Layer 11 of a small transformer language model trained on English Wikipedia (15 layers, counted from 0, width 96).
A neuron adds its activation times its output weights to the MLP's output. To switch it off is to set its activation to zero at one token and run the rest of the model.
A neuron's activation on a vector x is GELU(weights . x + bias), where the dot is the dot product.

Input weights of the MLP neurons that the questions are about. A number n stands for (n - 500) times 0.001.
n4 (bias -0.049): 574 514 713 509 447 468 550 673 423 570 470 331 511 663 260 433 590 484 530 648 624 645 481 532 374 464 673 615 429 702 139 503 502 271 444 418 361 554 478 537 514 481 392 505 669 461 606 572 377 283 605 523 390 449 515 550 522 292 535 367 516 669 438 178 769 377 348 453 713 640 454 491 661 455 211 468 513 424 528 356 399 530 740 499 414 478 455 464 585 512 358 716 604 753 352 619
n7 (bias -0.322): 553 363 570 330 328 641 299 659 541 484 644 337 711 646 429 721 560 823 44 296 98 522 480 608 626 297 529 556 865 382 447 421 611 495 412 594 337 475 639 438 815 547 555 561 785 437 492 485 577 513 647 340 334 627 390 480 479 616 469 559 609 486 474 619 256 409 712 521 535 510 335 691 621 459 607 446 482 544 543 480 715 593 442 564 423 538 337 461 490 465 398 634 470 523 473 466
n11 (bias -0.258): 354 354 515 515 389 303 471 443 641 923 532 367 644 501 394 880 490 684 549 193 445 616 768 322 575 477 581 583 604 375 675 628 491 376 446 558 412 438 634 344 549 461 271 568 356 657 564 460 415 425 513 544 532 578 513 351 437 803 274 711 525 410 265 576 400 521 608 601 482 415 372 469 636 372 506 820 526 699 540 452 517 403 508 530 566 696 297 493 457 117 534 638 585 639 600 562
n44 (bias -0.170): 381 531 407 448 493 621 415 460 370 408 466 238 283 656 638 718 466 357 378 455 577 567 472 290 517 536 518 497 222 530 524 555 441 631 310 585 707 401 473 629 615 386 529 641 450 510 463 376 518 523 407 538 495 560 485 232 697 200 511 600 512 517 470 570 435 494 328 749 472 607 587 555 585 847 608 466 400 627 405 515 616 422 534 436 740 345 417 813 383 505 454 761 708 514 369 433
n98 (bias -0.252): 482 635 446 604 325 538 465 457 424 498 365 612 477 404 453 386 466 599 707 473 795 393 573 570 554 588 493 490 392 698 681 501 556 504 491 521 562 508 651 402 583 592 461 416 511 586 460 756 616 417 814 425 384 478 481 461 488 678 381 407 744 337 470 448 313 457 651 661 559 555 747 698 451 361 783 597 397 383 482 322 346 421 418 277 276 531 439 464 247 398 604 551 722 690 454 618
n106 (bias -0.081): 683 341 426 17 626 617 700 332 362 453 609 692 768 568 399 401 580 405 577 864 535 530 536 621 274 427 228 342 339 489 460 252 655 535 417 379 543 559 511 561 523 359 415 510 372 690 463 597 542 794 471 431 365 462 539 672 434 357 332 532 435 246 544 461 404 816 594 609 532 368 521 552 348 452 512 718 475 351 509 468 544 414 485 484 491 509 331 598 636 425 654 751 526 649 497 301
n109 (bias -0.092): 483 355 783 510 477 525 285 575 621 614 377 611 522 485 498 581 600 610 581 631 489 249 380 372 660 640 398 165 509 297 413 403 471 632 470 364 454 374 619 819 576 305 499 482 359 211 494 429 533 386 530 512 429 609 479 643 751 705 684 655 543 573 502 430 518 662 435 664 398 454 554 797 508 685 664 502 551 380 427 462 403 435 559 662 330 241 312 412 457 243 244 538 552 555 588 538
n133 (bias -0.204): 422 342 401 478 557 302 639 536 499 452 545 695 731 726 291 467 329 261 465 477 366 404 753 334 771 530 579 516 634 548 523 509 391 655 322 611 571 578 756 434 654 666 437 778 797 652 378 599 708 177 578 648 497 691 500 713 731 528 291 411 385 387 696 498 415 601 571 537 425 534 499 351 241 442 541 675 155 547 348 409 628 333 247 550 511 573 312 481 576 447 597 377 351 490 445 433
n158 (bias -0.175): 356 451 229 410 293 664 651 606 203 802 590 339 589 707 589 491 555 560 414 205 623 290 527 602 647 451 601 270 305 362 482 551 465 477 457 571 221 327 757 661 515 458 489 597 429 547 587 662 345 176 577 692 620 458 440 553 249 602 616 786 649 569 746 550 497 465 402 523 473 174 329 370 414 495 667 527 387 415 378 608 514 547 921 544 342 338 339 301 499 493 552 454 572 619 680 461
n162 (bias -0.136): 503 599 444 416 580 385 546 437 406 416 522 454 679 373 486 778 482 527 444 368 409 687 475 515 528 433 459 373 520 641 570 388 549 474 381 477 562 593 515 518 626 55 691 560 653 531 817 641 777 431 363 449 689 593 567 458 266 522 894 687 455 476 546 307 387 363 529 230 526 630 652 391 565 557 392 502 252 380 376 533 421 527 259 375 473 651 588 472 278 477 371 346 388 700 647 477
n174 (bias -0.179): 456 722 480 661 476 376 682 563 549 696 437 535 420 438 634 591 296 337 326 636 540 871 518 296 409 465 436 592 366 331 439 515 378 617 358 589 437 446 586 594 693 529 557 507 635 749 531 503 414 608 543 579 343 457 455 589 433 457 463 386 483 567 671 416 414 353 497 628 643 524 378 757 431 422 594 500 526 440 350 196 334 423 808 396 509 617 600 619 248 448 403 556 442 672 433 241
n191 (bias -0.081): 502 713 261 497 577 470 706 601 547 617 316 438 517 518 504 663 524 565 366 477 586 721 419 643 562 260 673 448 516 301 413 408 549 603 513 628 500 514 455 543 494 222 577 596 282 510 254 585 487 593 412 342 322 352 872 337 536 358 520 549 599 590 666 352 304 563 545 682 481 354 403 421 506 237 536 354 536 555 389 526 190 360 538 394 593 307 268 780 558 677 587 500 450 451 578 660
n203 (bias -0.197): 656 555 337 334 755 518 477 576 351 390 367 808 111 369 408 599 338 572 507 370 537 566 105 366 718 472 455 386 404 410 468 603 551 431 530 734 419 616 625 377 551 256 674 576 700 349 748 367 414 651 602 729 679 635 425 270 557 681 464 203 486 508 445 326 506 517 542 544 429 447 577 389 399 808 502 410 452 663 529 334 538 301 271 584 700 174 436 497 559 398 669 451 661 513 308 669
n207 (bias -0.194): 393 333 444 347 261 441 660 471 735 382 482 327 610 587 645 701 751 403 648 361 412 463 431 450 518 559 400 387 381 453 718 449 576 336 483 378 472 467 663 415 389 680 453 613 669 540 541 309 632 509 495 517 688 516 467 261 396 689 824 507 466 338 660 497 690 359 537 201 483 553 584 325 459 549 560 619 431 547 585 497 377 433 500 611 655 451 364 544 300 558 430 372 481 798 477 584
n216 (bias -0.195): 534 394 469 422 392 738 442 521 409 622 727 453 401 462 511 543 383 588 531 413 538 563 170 402 407 499 569 263 301 538 506 424 591 288 612 247 503 718 611 323 292 426 384 252 645 186 385 536 441 669 613 704 477 519 581 531 601 556 648 764 560 677 216 462 490 431 737 782 497 430 453 557 632 642 494 563 421 554 550 471 746 486 534 272 462 410 697 463 424 322 590 387 445 727 348 355
n237 (bias -0.155): 560 599 751 434 423 529 457 544 685 292 509 420 371 505 664 584 433 778 697 380 311 252 565 396 628 741 734 420 539 486 296 741 540 317 519 429 570 435 553 325 757 423 547 624 206 751 431 361 331 482 459 503 455 357 590 520 315 351 419 613 641 798 563 503 291 392 678 573 508 356 740 634 601 540 439 463 482 356 631 501 544 444 482 425 632 590 383 425 383 389 446 501 405 551 279 207

Output weights of the MLP neurons that the questions are about. A number n stands for (n - 500) times 0.0013.
n4: 387 433 558 347 518 553 602 533 399 504 542 539 572 503 437 659 460 449 488 487 460 303 575 332 405 462 433 614 538 610 733 374 592 635 453 658 566 457 463 494 507 576 640 452 547 674 678 365 460 477 556 492 451 507 356 579 494 615 576 612 458 591 528 629 626 317 514 650 392 335 417 530 413 714 632 307 392 579 511 409 531 363 493 552 480 509 484 493 289 450 334 502 454 542 415 489
n7: 671 448 620 351 663 523 458 582 480 598 519 532 438 581 581 589 536 438 682 656 354 395 469 620 525 398 459 285 504 522 624 567 484 745 638 391 580 347 305 438 677 591 499 623 484 472 582 376 503 573 343 233 465 516 530 416 566 455 528 559 673 572 523 453 406 479 529 523 370 511 398 526 665 519 471 441 596 356 325 562 353 407 198 535 540 573 499 444 303 445 563 520 463 463 543 677
n11: 605 550 570 476 372 579 525 578 327 363 419 349 444 575 466 440 662 457 446 499 489 555 478 666 570 525 388 579 505 378 710 418 444 513 453 637 562 432 553 279 481 639 444 709 291 376 418 649 523 633 451 413 528 350 519 532 432 673 759 438 488 348 624 594 426 384 534 615 338 592 531 528 393 524 555 421 426 518 346 428 613 333 509 751 540 591 489 382 539 747 484 396 462 508 493 608
n44: 613 658 542 510 408 466 501 446 645 419 359 567 408 471 327 513 545 578 594 391 394 478 509 526 565 473 665 570 394 460 564 670 582 521 502 419 327 659 441 389 419 587 393 442 369 504 573 486 353 504 588 557 480 616 337 443 347 534 686 524 507 641 569 429 792 487 540 480 582 395 523 437 480 326 435 450 523 448 541 654 566 606 582 388 399 511 463 338 585 469 643 474 455 501 443 594
n98: 564 542 461 442 321 473 684 437 618 566 381 587 676 484 535 462 488 488 559 509 562 653 494 560 480 481 408 716 541 393 558 646 526 352 495 406 423 554 466 542 472 429 503 535 489 595 538 470 467 710 431 505 472 571 346 623 510 472 537 394 592 472 420 459 534 545 378 414 547 421 601 561 566 455 606 382 541 578 605 646 445 507 486 443 458 416 349 500 401 472 421 632 413 393 349 422
n106: 576 474 495 608 571 460 482 572 535 398 657 300 604 389 476 453 228 642 377 335 621 578 523 436 573 384 314 473 562 615 651 565 508 648 441 597 276 353 562 458 556 602 465 507 430 538 558 707 608 287 725 569 602 590 512 564 613 490 539 583 438 521 479 535 623 511 512 578 343 417 191 611 445 646 477 558 621 542 558 418 704 431 464 375 440 498 564 310 371 356 469 474 398 301 547 636
n109: 606 498 501 553 411 440 427 583 588 440 319 434 481 556 478 310 485 535 458 569 451 536 292 383 426 578 367 491 625 467 415 650 511 471 523 494 530 577 418 381 416 471 607 551 503 325 506 508 368 279 469 515 505 525 540 324 453 984 461 549 468 437 580 645 694 378 671 509 568 555 409 484 480 403 521 524 632 582 705 568 632 276 529 597 455 580 537 389 503 334 665 703 499 546 596 254
n133: 465 448 680 418 502 504 507 502 345 476 541 510 417 478 621 576 456 541 546 434 577 551 540 462 298 450 266 441 481 482 521 473 436 638 490 480 690 557 362 847 387 466 400 727 383 320 420 388 567 626 245 452 429 505 767 599 629 605 443 564 497 427 460 326 531 463 470 486 577 416 633 458 501 357 436 459 531 702 485 452 331 367 494 735 599 733 491 661 626 392 440 555 421 631 394 432
n158: 415 307 531 473 510 667 602 432 532 602 491 530 457 408 601 588 421 496 516 658 430 553 308 580 329 469 531 743 491 480 412 554 476 507 478 447 480 633 492 716 357 413 489 554 606 501 345 350 511 515 590 427 317 767 808 415 600 344 530 438 414 384 402 451 554 425 594 412 472 483 457 506 578 269 361 715 607 582 719 494 404 455 538 433 561 621 546 447 472 368 377 525 610 508 628 436
n162: 486 299 503 506 379 621 577 573 475 417 380 599 405 558 372 499 617 467 559 477 400 590 352 476 366 558 508 472 467 243 476 513 426 495 569 551 608 656 545 609 558 464 549 569 439 636 459 414 567 519 456 711 376 395 425 320 511 467 393 451 506 546 499 496 505 594 344 536 676 466 547 645 418 454 346 456 582 603 515 427 559 478 583 651 551 458 472 504 735 445 501 521 552 505 560 441
n174: 441 555 643 562 583 504 548 430 625 611 520 499 613 475 431 406 403 531 500 485 674 371 485 557 392 457 412 574 436 669 531 403 382 456 496 473 363 429 559 496 479 481 570 523 564 552 327 501 309 328 621 548 496 533 542 493 373 713 450 543 400 553 532 384 728 353 624 640 419 503 523 351 390 452 405 532 442 466 618 506 557 537 511 442 443 435 403 581 636 530 501 439 572 480 548 579
n191: 481 653 551 522 331 560 497 472 471 397 534 330 456 392 554 469 546 475 498 483 513 538 308 342 588 573 525 493 466 563 664 366 502 457 527 433 505 422 560 465 437 656 653 430 503 490 582 524 609 423 446 612 549 577 288 582 521 615 617 668 427 426 581 393 607 479 672 472 379 486 588 575 452 747 453 511 297 494 437 473 562 495 442 343 496 530 690 374 431 370 515 567 507 561 553 399
n203: 495 883 538 492 561 497 486 632 591 443 421 410 555 566 548 590 551 506 621 541 506 516 477 369 468 440 580 607 505 688 415 490 350 653 439 471 561 509 434 470 395 444 544 444 378 540 442 665 423 404 522 401 510 613 294 448 463 503 284 544 517 486 376 542 604 655 483 633 504 517 554 614 480 441 446 520 335 665 536 461 472 478 460 381 520 629 509 527 645 458 272 466 469 376 462 459
n207: 405 403 600 510 503 427 497 631 446 485 561 601 555 383 566 461 516 517 530 553 600 521 534 570 412 513 647 520 544 605 608 481 403 522 529 524 394 391 603 405 472 422 503 410 569 625 429 549 521 510 533 445 421 400 560 291 568 378 535 512 498 381 463 497 536 662 428 423 695 492 565 503 500 419 566 506 467 562 386 382 645 530 466 531 296 703 414 605 560 291 545 362 571 377 437 626
n216: 596 524 481 602 282 365 563 514 606 281 390 638 358 462 517 435 387 501 503 402 387 385 582 515 588 525 471 564 408 469 515 526 519 535 441 573 541 589 486 508 385 414 580 754 462 495 587 658 548 641 330 472 306 451 586 380 455 564 486 480 659 378 731 503 382 549 365 412 465 375 568 494 492 486 450 515 724 601 515 447 392 549 490 622 448 576 441 560 649 504 614 619 443 241 450 565
n237: 324 593 355 679 675 547 596 696 514 571 527 484 717 598 434 575 639 371 373 573 582 645 556 364 457 319 307 568 523 559 518 728 539 413 623 459 384 421 375 643 341 405 487 724 540 472 542 518 515 414 351 497 451 219 385 288 543 572 501 530 587 461 460 497 573 655 432 340 578 592 470 372 425 446 582 262 626 452 411 401 594 445 381 534 484 447 535 448 582 476 669 513 561 443 491 579

Each question names a token from some text and the token that comes next. It shows the vector x that enters the MLP there. A number n stands for (n - 500) times 0.012.

Then comes g, the gradient of the next token's log-probability with respect to the MLP's output, scaled to length 1. A neuron's effect is roughly proportional to its activation times (output weights . g). A number n stands for (n - 500) times 0.00081.

" an", then " M"
x: 335 805 507 530 483 478 492 449 488 474 471 511 593 423 468 464 505 496 466 380 598 394 631 468 394 444 567 489 550 532 699 615 498 461 300 647 469 302 549 475 362 637 458 643 342 434 522 531 631 397 402 459 522 516 284 797 399 601 426 619 414 537 498 431 543 429 361 296 404 467 398 547 471 634 570 568 589 496 347 424 569 618 413 503 311 624 596 438 582 557 622 467 561 575 524 517
g: 637 581 287 366 342 321 366 329 403 465 568 642 495 608 538 632 676 337 322 549 492 485 635 466 706 492 403 493 627 559 333 740 372 402 759 500 481 358 356 515 642 382 468 827 379 536 492 391 296 548 652 544 544 378 586 560 663 499 571 411 414 326 520 551 400 308 583 745 546 586 453 455 576 432 572 684 224 610 264 560 557 494 453 700 590 488 473 263 539 488 391 552 736 502 541 418
Switching off which neuron hurts the next token most? n11

" Re", then "l"
x: 401 464 532 378 595 247 391 561 447 470 545 600 599 461 533 502 378 442 492 359 364 661 577 545 491 554 392 454 653 581 575 640 650 539 568 704 333 183 421 336 277 499 386 611 389 408 442 446 765 679 437 532 455 451 546 761 440 437 560 595 226 598 534 548 564 412 486 512 571 557 345 468 490 567 362 449 600 492 397 426 584 575 424 487 488 710 529 496 513 606 578 599 485 375 487 586
g: 621 407 593 443 539 494 620 591 217 647 713 486 389 401 539 468 362 345 710 583 516 254 300 515 466 502 462 542 393 439 375 510 539 958 685 518 473 611 594 453 328 406 373 353 396 393 364 582 564 561 471 364 440 513 500 624 545 524 575 459 679 522 539 403 596 493 519 495 337 682 417 431 143 488 721 678 408 400 695 494 369 481 378 556 683 467 676 617 318 623 423 473 383 539 594 672
Which neuron, switched off, raises the next token's probability most? n162

"on", then " National"
x: 410 794 414 461 511 403 328 483 492 384 417 385 451 582 383 387 474 532 407 621 364 654 425 439 602 596 548 506 535 531 630 509 536 463 608 582 633 428 358 394 489 522 459 565 518 500 503 569 694 523 342 370 529 172 241 562 606 213 536 649 354 565 454 606 608 595 403 611 457 533 387 560 542 584 547 414 561 487 505 441 556 512 387 517 462 547 423 576 527 652 513 579 635 398 660 522
g: 450 424 257 439 678 591 536 347 475 549 587 570 602 540 494 455 404 661 395 327 412 445 407 512 204 514 468 468 543 511 430 599 473 197 671 794 424 364 259 428 478 519 426 520 544 426 277 552 607 655 386 415 387 500 602 685 684 499 251 667 496 423 666 527 548 246 564 398 582 521 598 647 575 405 617 821 289 669 450 633 629 755 482 366 322 510 465 397 482 512 540 607 597 554 524 599
Which neuron, switched off, raises the next token's probability most? n44

" an", then " an"
x: 334 844 447 527 464 403 567 464 561 494 546 467 524 452 467 463 523 427 487 404 551 483 612 504 398 350 502 412 517 505 726 630 499 435 384 605 433 260 548 527 349 604 467 611 377 443 449 544 647 367 428 466 564 491 295 789 401 609 387 590 375 575 425 384 545 443 304 368 456 496 432 523 489 601 547 575 598 464 457 407 560 686 432 613 336 619 590 473 590 538 556 508 533 568 569 552
g: 395 306 304 433 244 699 556 342 455 543 687 423 439 587 436 638 582 626 554 450 339 344 521 697 638 482 524 500 286 338 301 512 432 437 583 393 517 342 541 770 609 324 327 562 533 685 726 628 384 601 609 519 594 500 518 489 199 803 386 295 380 489 512 620 501 493 607 459 398 595 603 754 499 611 480 635 384 549 603 501 634 396 686 453 515 570 550 499 582 312 408 336 500 419 613 369
Switching off which neuron hurts the next token most? n158

" an", then "on"
x: 367 721 502 485 449 366 534 433 641 459 533 467 531 551 527 465 515 493 507 417 446 492 707 490 392 362 471 378 535 512 742 680 519 409 292 592 370 228 620 461 395 588 398 613 325 477 413 581 638 450 440 384 489 406 450 763 411 631 505 519 371 632 437 423 534 489 370 340 427 530 437 455 443 656 558 519 598 481 368 475 623 694 408 595 433 729 430 548 616 615 547 454 474 520 508 521
g: 853 406 478 316 349 432 691 210 483 640 497 583 595 634 528 367 565 490 512 528 628 442 479 462 455 748 630 483 709 583 400 482 422 575 475 290 447 530 617 411 391 588 574 685 525 353 404 577 445 625 534 336 721 440 312 332 527 627 515 467 405 581 440 469 565 548 497 202 471 538 438 667 418 608 427 816 561 423 558 207 530 471 328 586 358 434 711 562 443 714 376 576 439 441 284 507
Switching off which neuron hurts the next token most? n11

"ad", then ","
x: 298 922 644 443 624 495 496 595 433 449 487 520 597 449 417 543 554 441 474 499 459 693 380 478 666 495 477 467 483 642 603 522 464 567 419 462 467 370 404 326 258 567 554 624 563 456 442 548 605 544 466 374 538 495 450 453 483 418 432 665 372 552 517 476 634 450 491 475 498 462 547 571 385 547 513 298 643 307 308 510 491 542 578 347 594 544 492 520 356 607 546 472 379 384 592 696
g: 473 480 670 544 442 516 572 677 644 762 484 482 429 643 440 437 495 621 737 817 434 414 444 456 572 561 361 320 358 349 419 513 416 526 707 643 795 489 505 515 594 509 606 249 405 444 578 335 596 321 452 519 446 428 504 206 636 582 649 531 365 656 491 501 607 589 559 566 407 356 213 620 585 349 482 343 269 415 569 520 653 238 769 537 447 465 478 357 545 413 497 558 421 487 580 346
Which two neurons, each switched off alone, lower its probability most, in order? n162, n191

"ci", then "ent"
x: 321 641 548 667 644 452 294 575 538 432 560 654 429 632 364 531 418 377 641 421 554 601 511 415 337 329 443 497 416 493 542 522 677 572 608 571 347 529 465 606 346 749 540 408 501 352 500 493 493 510 255 470 597 452 471 603 397 442 589 497 447 717 549 600 554 397 476 453 474 473 276 442 271 532 601 571 658 468 432 537 389 634 589 672 357 437 627 460 454 640 643 368 604 437 471 353
g: 502 401 679 406 596 565 396 669 419 488 501 585 367 606 609 604 486 683 164 379 610 471 328 498 693 354 469 415 473 766 368 449 611 447 258 635 553 441 611 310 559 503 328 540 540 530 447 387 318 272 492 421 251 501 535 493 418 611 183 469 486 625 472 644 699 305 408 497 407 497 407 258 737 407 594 570 484 559 620 690 562 525 625 689 535 495 396 714 596 458 455 537 594 683 623 482
Switching off which neuron hurts the next token most? n174

"y", then "ung"
x: 448 429 576 417 536 482 381 582 584 576 586 538 562 412 270 348 504 500 576 436 497 597 478 538 447 647 456 460 453 687 693 580 608 402 539 375 568 621 501 322 398 462 356 393 264 522 337 559 475 497 355 370 286 375 465 619 612 305 459 300 369 683 374 562 452 486 602 629 531 514 500 593 422 706 688 579 418 556 456 495 632 559 570 658 522 552 565 552 459 711 481 443 503 649 375 412
g: 601 454 493 527 671 359 547 465 698 434 658 613 411 543 413 493 489 623 287 475 414 314 517 336 565 651 576 261 529 327 557 458 240 629 439 463 671 615 391 392 461 405 582 628 500 587 464 716 351 514 503 632 644 405 478 258 369 523 438 691 715 469 550 640 390 263 491 307 483 525 389 827 628 536 577 665 482 681 675 674 731 493 366 436 492 625 604 396 328 331 381 455 314 443 472 418
Which two neurons, each switched off alone, lower its probability most, in order? n216, n106

" O", then "E"
x: 380 550 601 397 582 246 421 559 449 384 698 573 497 347 429 248 436 455 680 410 722 533 501 521 555 448 517 589 502 672 681 627 613 568 490 617 458 495 513 584 324 632 467 372 343 405 404 512 630 411 503 380 540 334 480 722 437 526 314 518 352 631 563 577 376 473 514 494 613 503 402 389 487 630 520 439 512 359 485 377 495 455 396 577 465 657 624 401 359 559 535 573 738 498 462 641
g: 735 522 375 464 478 242 378 479 441 571 431 468 343 635 495 659 349 423 386 494 493 546 135 383 520 594 668 606 653 569 442 368 626 554 400 627 489 473 322 306 370 543 607 632 383 456 588 483 342 514 627 446 631 334 654 527 730 752 283 553 314 476 613 530 453 301 395 571 414 424 285 551 416 439 340 557 519 510 594 617 557 356 865 495 437 542 677 594 599 512 501 407 641 673 571 659
Which neuron, switched off, raises the next token's probability most? n98

" in", then "s"
x: 239 822 442 481 560 374 437 400 421 382 553 608 577 559 508 464 506 472 497 557 583 452 532 463 452 594 533 450 421 547 551 417 617 479 401 661 528 346 513 414 321 714 494 470 500 433 585 514 706 415 438 326 488 546 315 794 391 593 426 495 367 435 492 464 462 454 472 543 604 607 483 521 492 716 414 477 504 384 452 538 485 477 542 516 554 584 679 553 444 541 533 367 518 457 410 520
g: 368 476 394 403 430 464 311 682 453 408 376 566 597 250 515 485 586 586 255 570 573 725 552 705 605 430 432 576 539 513 499 518 446 647 316 441 463 380 413 577 419 535 517 438 450 585 553 425 556 694 381 449 589 400 658 510 409 498 764 468 629 734 537 186 877 577 614 525 671 728 444 481 631 479 299 341 622 557 540 292 391 380 312 505 342 582 390 575 493 558 629 346 565 509 593 243
Switching off which neuron hurts the next token most? n133

" and", then " it"
x: 406 834 664 597 549 468 428 510 483 460 584 589 454 512 489 386 571 477 626 419 531 451 358 515 516 583 467 443 457 489 619 362 504 421 522 613 453 416 545 407 316 469 467 586 525 390 501 435 563 531 519 427 555 565 196 746 447 662 298 513 377 480 489 344 558 403 480 385 362 418 433 540 547 779 550 404 556 478 403 602 550 576 491 510 553 437 585 507 510 659 573 522 589 456 379 405
g: 387 571 440 501 485 409 290 608 479 582 465 352 488 744 582 604 526 477 544 437 158 513 524 489 396 664 592 456 599 410 471 548 557 667 329 150 422 437 342 385 294 596 627 574 420 422 364 492 488 367 483 701 547 549 477 430 540 660 457 487 549 542 573 579 544 505 391 736 392 594 491 681 421 591 416 619 270 298 818 634 481 317 622 781 852 452 559 425 597 561 501 431 453 508 427 334
Which two neurons, each switched off alone, lower its probability most, in order? n203, n109

"lo", then "ma"
x: 468 540 498 580 699 398 62 455 534 381 493 574 495 560 572 516 630 524 523 506 510 592 591 525 399 348 419 635 634 602 547 389 639 254 595 393 404 137 567 535 324 691 519 473 482 575 506 548 686 550 546 363 549 320 370 560 631 346 490 701 416 442 463 569 567 384 447 529 614 584 427 605 386 430 493 360 483 584 393 483 579 537 542 426 430 436 597 580 452 730 473 477 572 421 617 545
g: 607 467 583 501 697 755 393 584 433 558 440 593 338 719 494 457 458 459 506 489 605 391 713 448 517 590 576 330 284 638 840 600 436 472 697 532 324 568 466 211 782 595 511 549 406 441 261 357 372 350 595 295 369 611 587 328 791 466 535 538 372 510 658 578 355 415 703 371 436 543 420 529 383 669 536 497 506 654 557 443 297 622 507 437 517 502 376 404 269 421 451 498 419 481 585 572
Switching off which neuron hurts the next token most? n7

" Lu", then "P"
x: 442 525 536 535 707 337 381 634 465 465 572 519 426 551 413 333 519 431 459 343 607 439 548 553 518 561 430 577 573 560 720 512 747 528 532 402 489 433 549 587 619 572 551 498 411 415 479 509 693 452 452 419 609 165 368 616 501 156 665 587 409 663 459 595 525 549 512 468 365 496 498 302 624 581 702 625 478 365 425 441 623 424 349 593 526 596 478 369 545 435 511 466 397 502 438 434
g: 629 388 471 446 518 400 584 333 656 378 561 357 446 627 477 501 421 639 608 710 479 620 317 444 564 671 548 353 437 367 666 464 592 693 525 607 361 664 561 506 261 667 658 569 449 514 403 494 286 462 509 504 762 206 633 566 653 584 108 566 275 474 446 554 335 493 498 561 437 501 395 504 422 374 540 277 496 638 683 397 538 305 576 438 444 526 752 519 343 689 559 399 432 693 543 501
Which two neurons, each switched off alone, lower its probability most, in order? n133, n162

" ", then "im"
x: 140 514 554 485 537 419 439 569 422 429 493 383 576 445 471 526 559 501 514 553 436 495 511 556 527 540 537 429 480 529 585 612 613 447 509 631 391 366 604 440 249 509 471 526 399 416 408 456 480 665 370 319 453 296 444 629 403 732 503 549 449 840 485 381 437 489 506 527 447 484 421 594 536 541 520 579 671 463 376 539 553 566 612 569 580 759 303 485 410 615 551 454 549 439 579 642
g: 457 521 377 556 599 419 773 511 666 452 480 325 500 588 590 635 646 696 548 378 442 342 667 458 517 757 472 323 503 450 739 372 403 473 493 457 597 353 628 310 393 328 474 627 232 299 530 430 448 381 481 588 432 553 408 459 554 589 552 423 571 497 359 404 615 269 441 411 494 483 485 404 399 565 725 374 292 701 670 530 608 568 390 476 460 420 702 490 563 392 726 288 480 881 611 602
Switching off which neuron hurts the next token most? n11

" Di", then "re"
x: 336 511 385 471 560 316 354 470 436 476 497 650 551 574 427 345 353 393 556 298 661 598 525 574 563 544 482 530 632 649 569 449 627 554 470 549 391 415 572 676 451 591 518 554 505 380 418 425 632 425 372 372 424 331 373 709 425 433 322 549 365 676 653 526 512 517 641 562 503 514 249 417 532 612 422 508 711 493 411 450 454 463 588 730 324 670 579 482 469 499 617 588 505 615 342 518
g: 447 439 482 586 576 550 572 378 477 618 376 609 489 397 619 518 475 547 817 437 619 729 501 597 322 496 497 713 404 644 175 577 431 509 374 426 392 462 607 499 512 525 760 240 466 495 710 338 302 557 468 522 471 586 323 681 702 502 461 484 319 392 581 512 282 693 501 369 743 588 369 534 200 423 576 517 517 441 441 548 517 455 498 331 417 469 635 687 409 660 390 651 552 521 218 556
Switching off which neuron hurts the next token most? n158

"c", then "am"
x: 369 452 623 455 708 407 425 491 443 530 695 549 641 604 550 539 322 513 523 533 569 572 600 449 453 458 367 486 420 577 395 538 601 534 609 501 341 317 337 423 333 439 451 528 293 366 480 564 496 550 500 352 349 349 347 519 480 563 509 466 499 586 473 378 381 626 520 213 441 447 418 622 483 666 604 575 539 582 416 628 609 451 427 466 471 779 718 470 469 736 692 530 687 529 418 672
g: 449 563 596 457 544 459 559 341 391 516 504 487 572 532 486 444 371 422 227 664 563 284 574 620 805 406 571 530 788 377 647 474 545 404 582 703 572 773 454 586 614 572 368 690 258 524 380 633 307 335 476 545 332 418 654 393 486 469 610 310 510 543 526 469 630 392 578 408 491 487 88 553 525 437 664 497 344 567 429 594 776 556 679 586 404 500 446 467 555 309 458 369 481 637 330 497
Switching off which neuron hurts the next token most? n106

"age", then " of"
x: 269 876 547 524 449 383 395 511 483 460 571 506 552 424 529 454 426 545 527 470 507 746 256 498 510 297 536 428 465 590 590 412 583 523 388 549 389 401 457 409 323 493 551 513 516 406 519 518 655 660 517 584 573 377 314 584 485 484 370 668 412 609 556 416 567 463 367 534 465 601 368 555 414 694 616 354 667 446 396 503 467 580 565 487 593 497 482 527 562 585 559 500 468 423 490 479
g: 415 441 471 478 455 290 499 584 561 298 424 700 503 370 540 672 614 713 725 322 667 453 419 481 255 303 585 309 623 562 404 413 433 460 347 553 358 715 624 654 479 493 576 600 652 327 304 676 299 414 689 456 542 608 428 338 509 493 532 429 316 625 444 652 458 279 326 498 657 616 566 559 605 684 595 523 611 545 687 664 504 628 361 511 415 315 365 403 468 536 322 501 366 569 563 728
Which neuron, switched off, raises the next token's probability most? n191

"s", then "hop"
x: 319 686 631 471 508 435 465 534 412 433 622 423 524 482 496 422 454 409 535 408 608 531 328 428 460 384 467 563 545 604 667 396 633 450 408 617 475 456 546 322 336 730 523 532 510 439 469 575 671 485 459 375 530 496 329 548 424 552 534 459 358 546 631 473 365 471 435 278 332 519 498 597 486 801 558 377 635 502 385 505 593 558 491 521 490 345 686 529 511 687 672 503 338 383 692 514
g: 509 193 553 126 499 407 610 638 507 751 562 321 600 614 426 537 501 388 491 497 480 200 704 221 582 472 514 564 393 457 319 530 469 441 462 769 615 259 434 425 518 607 674 418 454 444 568 532 458 670 506 433 417 496 657 357 448 549 539 501 510 679 544 529 291 477 482 351 528 417 750 629 687 441 643 421 656 538 383 322 522 300 501 459 472 650 378 663 442 731 493 517 623 509 525 647
Which neuron, switched off, raises the next token's probability most? n7

" pre", then "c"
x: 384 590 447 390 537 386 366 533 510 479 641 635 591 508 515 410 520 391 390 515 545 469 643 500 479 546 344 319 449 575 578 587 755 503 364 653 347 365 409 564 365 683 496 417 396 427 425 402 746 555 423 321 457 425 458 741 294 462 429 522 520 554 631 605 409 492 442 564 590 495 220 569 423 665 437 343 590 359 371 600 596 658 544 596 501 461 628 602 640 598 567 526 456 517 482 491
g: 501 704 576 385 604 316 393 224 491 689 641 544 418 309 459 606 615 511 506 429 532 483 613 424 460 524 612 516 446 468 545 565 572 335 406 577 602 285 584 521 549 620 817 655 401 326 599 563 453 589 397 201 409 535 561 385 562 346 572 297 322 432 312 506 508 690 518 418 546 597 605 317 432 423 582 586 458 367 466 581 447 774 716 354 582 441 865 369 392 658 497 289 582 449 458 628
Which neuron, switched off, raises the next token's probability most? n106